Layer 16 of a small transformer language model trained on English Wikipedia (21 layers, counted from 0, width 64).
Take only the direct path to the model's output, skipping the later layers: a vector added to the residual stream pushes a token's score in proportion to its dot product with that token's output vector.

Output vectors of the tokens that the questions are about. A number n stands for (n - 128) times 0.034.
"fielder": 120, 101, 122, 135, 152, 84, 133, 164, 95, 94, 82, 78, 150, 154, 75, 126, 154, 133, 122, 106, 134, 167, 122, 117, 95, 139, 115, 126, 116, 193, 133, 160, 171, 166, 154, 111, 137, 125, 113, 104, 143, 129, 130, 157, 108, 86, 183, 128, 143, 173, 129, 122, 157, 102, 128, 131, 106, 142, 122, 107, 131, 94, 169, 94
"onsin": 122, 83, 162, 145, 172, 94, 156, 176, 56, 68, 96, 140, 230, 80, 69, 102, 94, 143, 131, 104, 102, 145, 115, 89, 99, 108, 152, 146, 113, 153, 86, 207, 159, 163, 208, 81, 237, 125, 91, 63, 133, 100, 177, 156, 121, 114, 206, 103, 132, 201, 69, 169, 202, 97, 104, 164, 103, 129, 145, 121, 138, 9, 170, 65
" thous": 126, 103, 117, 157, 135, 150, 109, 141, 107, 117, 140, 116, 127, 134, 123, 121, 110, 123, 128, 102, 144, 120, 121, 127, 134, 132, 119, 146, 153, 145, 105, 157, 120, 150, 150, 112, 156, 118, 105, 120, 108, 129, 138, 123, 113, 105, 136, 122, 138, 158, 98, 134, 146, 125, 124, 160, 131, 141, 139, 117, 129, 77, 145, 136
"a": 121, 129, 118, 107, 142, 109, 134, 121, 153, 139, 108, 159, 124, 118, 138, 115, 125, 126, 130, 139, 137, 125, 125, 135, 128, 128, 99, 126, 128, 138, 136, 111, 120, 147, 109, 132, 148, 138, 138, 134, 109, 130, 108, 156, 136, 126, 119, 144, 113, 116, 136, 142, 115, 120, 116, 103, 162, 137, 131, 130, 129, 138, 125, 111
"The": 125, 147, 121, 131, 147, 117, 127, 152, 138, 137, 124, 114, 139, 126, 130, 149, 119, 139, 141, 118, 120, 122, 99, 146, 124, 129, 111, 129, 96, 116, 147, 138, 115, 147, 139, 118, 163, 140, 121, 110, 139, 138, 130, 128, 133, 129, 105, 122, 145, 136, 121, 136, 157, 115, 138, 106, 105, 116, 126, 144, 129, 78, 136, 109
"DST": 115, 104, 135, 161, 147, 120, 123, 171, 149, 124, 89, 113, 122, 149, 105, 69, 118, 155, 129, 107, 135, 124, 81, 116, 140, 86, 102, 130, 122, 165, 100, 157, 162, 120, 151, 95, 138, 125, 114, 92, 118, 131, 161, 151, 105, 131, 153, 108, 161, 219, 101, 168, 175, 99, 110, 161, 164, 107, 99, 107, 132, 106, 143, 127
"inger": 129, 116, 143, 145, 148, 102, 137, 115, 133, 93, 115, 121, 127, 143, 117, 131, 123, 143, 148, 137, 105, 168, 117, 120, 100, 116, 139, 112, 133, 168, 137, 132, 161, 134, 113, 124, 156, 107, 101, 112, 124, 145, 147, 150, 154, 94, 130, 110, 139, 136, 114, 121, 135, 128, 111, 110, 132, 146, 127, 132, 133, 130, 127, 92
"str": 136, 129, 144, 147, 142, 142, 121, 137, 113, 124, 92, 125, 148, 129, 117, 123, 160, 136, 106, 129, 135, 152, 97, 118, 133, 123, 124, 127, 131, 121, 109, 109, 144, 143, 155, 109, 153, 141, 105, 118, 145, 112, 112, 98, 100, 107, 162, 142, 112, 154, 93, 141, 158, 150, 129, 130, 150, 117, 126, 123, 129, 103, 131, 117
"isted": 114, 141, 124, 148, 164, 102, 142, 153, 130, 112, 131, 111, 133, 117, 87, 120, 118, 111, 122, 126, 135, 149, 122, 99, 146, 113, 145, 146, 139, 137, 112, 138, 107, 124, 118, 95, 161, 118, 104, 117, 117, 167, 156, 135, 127, 106, 144, 120, 142, 155, 125, 109, 131, 77, 120, 134, 130, 143, 146, 140, 138, 143, 155, 102
"elop": 123, 126, 117, 96, 160, 73, 150, 146, 135, 128, 116, 111, 143, 119, 124, 132, 84, 154, 126, 98, 138, 156, 132, 128, 131, 103, 109, 143, 138, 123, 119, 157, 136, 145, 155, 108, 178, 139, 101, 89, 130, 125, 166, 142, 90, 91, 161, 92, 144, 168, 130, 147, 186, 107, 86, 136, 138, 120, 134, 111, 125, 133, 115, 125
"mouth": 148, 144, 126, 170, 171, 88, 164, 123, 100, 91, 106, 136, 146, 128, 117, 100, 126, 131, 112, 133, 105, 149, 124, 129, 119, 141, 122, 141, 119, 141, 137, 145, 143, 174, 172, 118, 136, 101, 103, 82, 158, 119, 154, 153, 148, 137, 132, 142, 140, 137, 118, 149, 144, 90, 79, 95, 122, 103, 102, 135, 128, 80, 147, 117

Each question shows what one neuron of this layer's MLP adds at an activation of 1. A number n stands for (n - 128) times 0.0036.

n197: 86, 126, 143, 127, 155, 104, 119, 136, 138, 147, 153, 143, 130, 110, 148, 150, 104, 146, 139, 133, 136, 128, 125, 138, 110, 111, 127, 129, 139, 131, 140, 113, 117, 122, 117, 127, 123, 121, 105, 150, 92, 134, 161, 158, 118, 106, 133, 105, 125, 116, 134, 135, 105, 104, 127, 124, 148, 103, 139, 124, 122, 150, 121, 151
Pushed up most: "elop"

n63: 150, 114, 154, 129, 117, 146, 142, 143, 121, 129, 91, 131, 112, 118, 120, 109, 128, 126, 141, 140, 137, 106, 100, 130, 141, 143, 156, 131, 149, 133, 119, 143, 110, 119, 104, 132, 111, 134, 122, 151, 130, 136, 145, 141, 87, 134, 129, 110, 133, 145, 129, 159, 122, 135, 129, 119, 151, 108, 125, 125, 105, 132, 92, 127
Pushed up most: "DST"

n22: 141, 132, 140, 112, 162, 154, 131, 110, 102, 141, 122, 120, 108, 128, 119, 92, 128, 146, 96, 120, 152, 116, 109, 111, 111, 126, 116, 111, 143, 138, 135, 135, 126, 148, 133, 160, 137, 131, 136, 155, 133, 108, 137, 130, 104, 139, 120, 170, 109, 134, 116, 94, 157, 134, 120, 129, 148, 133, 124, 147, 148, 141, 114, 98
Pushed up most: "str"

n214: 89, 144, 133, 112, 142, 117, 114, 138, 149, 144, 134, 118, 118, 125, 105, 121, 126, 128, 132, 121, 143, 121, 124, 121, 117, 136, 118, 127, 158, 152, 120, 127, 139, 129, 143, 127, 145, 121, 113, 108, 150, 147, 112, 149, 150, 148, 113, 127, 152, 116, 116, 130, 129, 110, 120, 116, 130, 126, 144, 124, 136, 133, 95, 107
Which of these tokens does it push down most? "str"

n127: 152, 102, 112, 128, 114, 140, 117, 118, 155, 121, 143, 150, 102, 141, 146, 133, 132, 115, 102, 120, 131, 147, 160, 120, 124, 103, 122, 156, 119, 125, 123, 152, 151, 122, 145, 143, 128, 101, 111, 138, 129, 124, 139, 123, 115, 135, 158, 129, 142, 125, 128, 115, 119, 120, 103, 110, 122, 113, 130, 157, 72, 125, 136, 143
Pushed up most: "mouth"

n129: 130, 125, 134, 156, 160, 123, 126, 131, 139, 148, 132, 126, 110, 104, 127, 146, 144, 140, 122, 127, 121, 154, 116, 122, 124, 123, 135, 132, 114, 156, 126, 121, 114, 161, 125, 142, 121, 90, 113, 123, 129, 163, 135, 102, 107, 135, 128, 132, 146, 134, 145, 138, 107, 95, 154, 128, 120, 131, 122, 81, 124, 114, 105, 110
Which three tokens does it push up most, strongest first? "fielder", "isted", "mouth"

n225: 138, 102, 149, 127, 133, 114, 111, 154, 124, 146, 134, 104, 118, 138, 116, 112, 109, 111, 128, 137, 176, 96, 128, 142, 124, 125, 126, 120, 147, 108, 143, 141, 125, 132, 132, 130, 128, 134, 112, 130, 102, 154, 117, 127, 127, 101, 129, 170, 125, 121, 155, 135, 151, 145, 147, 143, 118, 116, 128, 124, 84, 125, 130, 106
Which two tokens does it push up most, strongest first? " thous", "fielder"

n221: 105, 104, 95, 117, 137, 142, 117, 114, 155, 148, 134, 123, 161, 129, 95, 116, 108, 165, 124, 106, 152, 101, 128, 151, 106, 125, 180, 135, 126, 119, 140, 136, 107, 131, 136, 139, 145, 127, 156, 96, 124, 127, 149, 150, 112, 115, 108, 128, 130, 104, 147, 140, 136, 146, 154, 124, 118, 103, 136, 114, 145, 96, 114, 143
Which three tokens does it push up most, strongest first? "onsin", "The", "elop"

n232: 120, 106, 121, 122, 130, 94, 132, 124, 111, 144, 131, 121, 134, 109, 114, 160, 137, 130, 150, 133, 129, 133, 130, 112, 117, 103, 138, 129, 125, 145, 111, 113, 112, 135, 111, 139, 148, 146, 108, 150, 155, 150, 151, 116, 126, 150, 160, 121, 111, 132, 138, 130, 144, 133, 132, 118, 137, 109, 126, 104, 119, 99, 113, 134
Which three tokens does it push up most, strongest first? "onsin", "elop", "fielder"

n21: 130, 145, 113, 112, 111, 130, 126, 137, 132, 135, 108, 153, 146, 156, 152, 129, 136, 148, 141, 137, 117, 135, 136, 145, 135, 149, 152, 123, 114, 122, 137, 107, 135, 99, 119, 119, 138, 103, 153, 96, 125, 125, 120, 142, 120, 127, 130, 145, 94, 96, 103, 146, 122, 121, 127, 131, 137, 131, 107, 93, 142, 124, 129, 130
Which of these tokens does it push down most? "isted"

n245: 116, 133, 118, 114, 137, 139, 135, 119, 136, 116, 130, 128, 108, 130, 133, 119, 116, 114, 116, 106, 130, 120, 167, 101, 145, 125, 151, 135, 130, 134, 119, 127, 137, 126, 84, 113, 146, 144, 157, 170, 129, 123, 151, 118, 153, 121, 135, 144, 129, 128, 135, 95, 136, 112, 151, 115, 120, 128, 126, 121, 134, 105, 133, 138
Pushed up most: "isted"

n0: 142, 115, 128, 125, 115, 154, 126, 113, 138, 120, 134, 115, 137, 138, 130, 115, 125, 126, 103, 110, 124, 108, 139, 105, 110, 115, 119, 133, 125, 137, 141, 126, 137, 103, 166, 173, 120, 129, 153, 125, 171, 105, 141, 129, 127, 150, 104, 131, 135, 125, 134, 108, 154, 109, 130, 146, 112, 138, 118, 131, 107, 133, 129, 121
Which of these tokens does it push down most? "isted"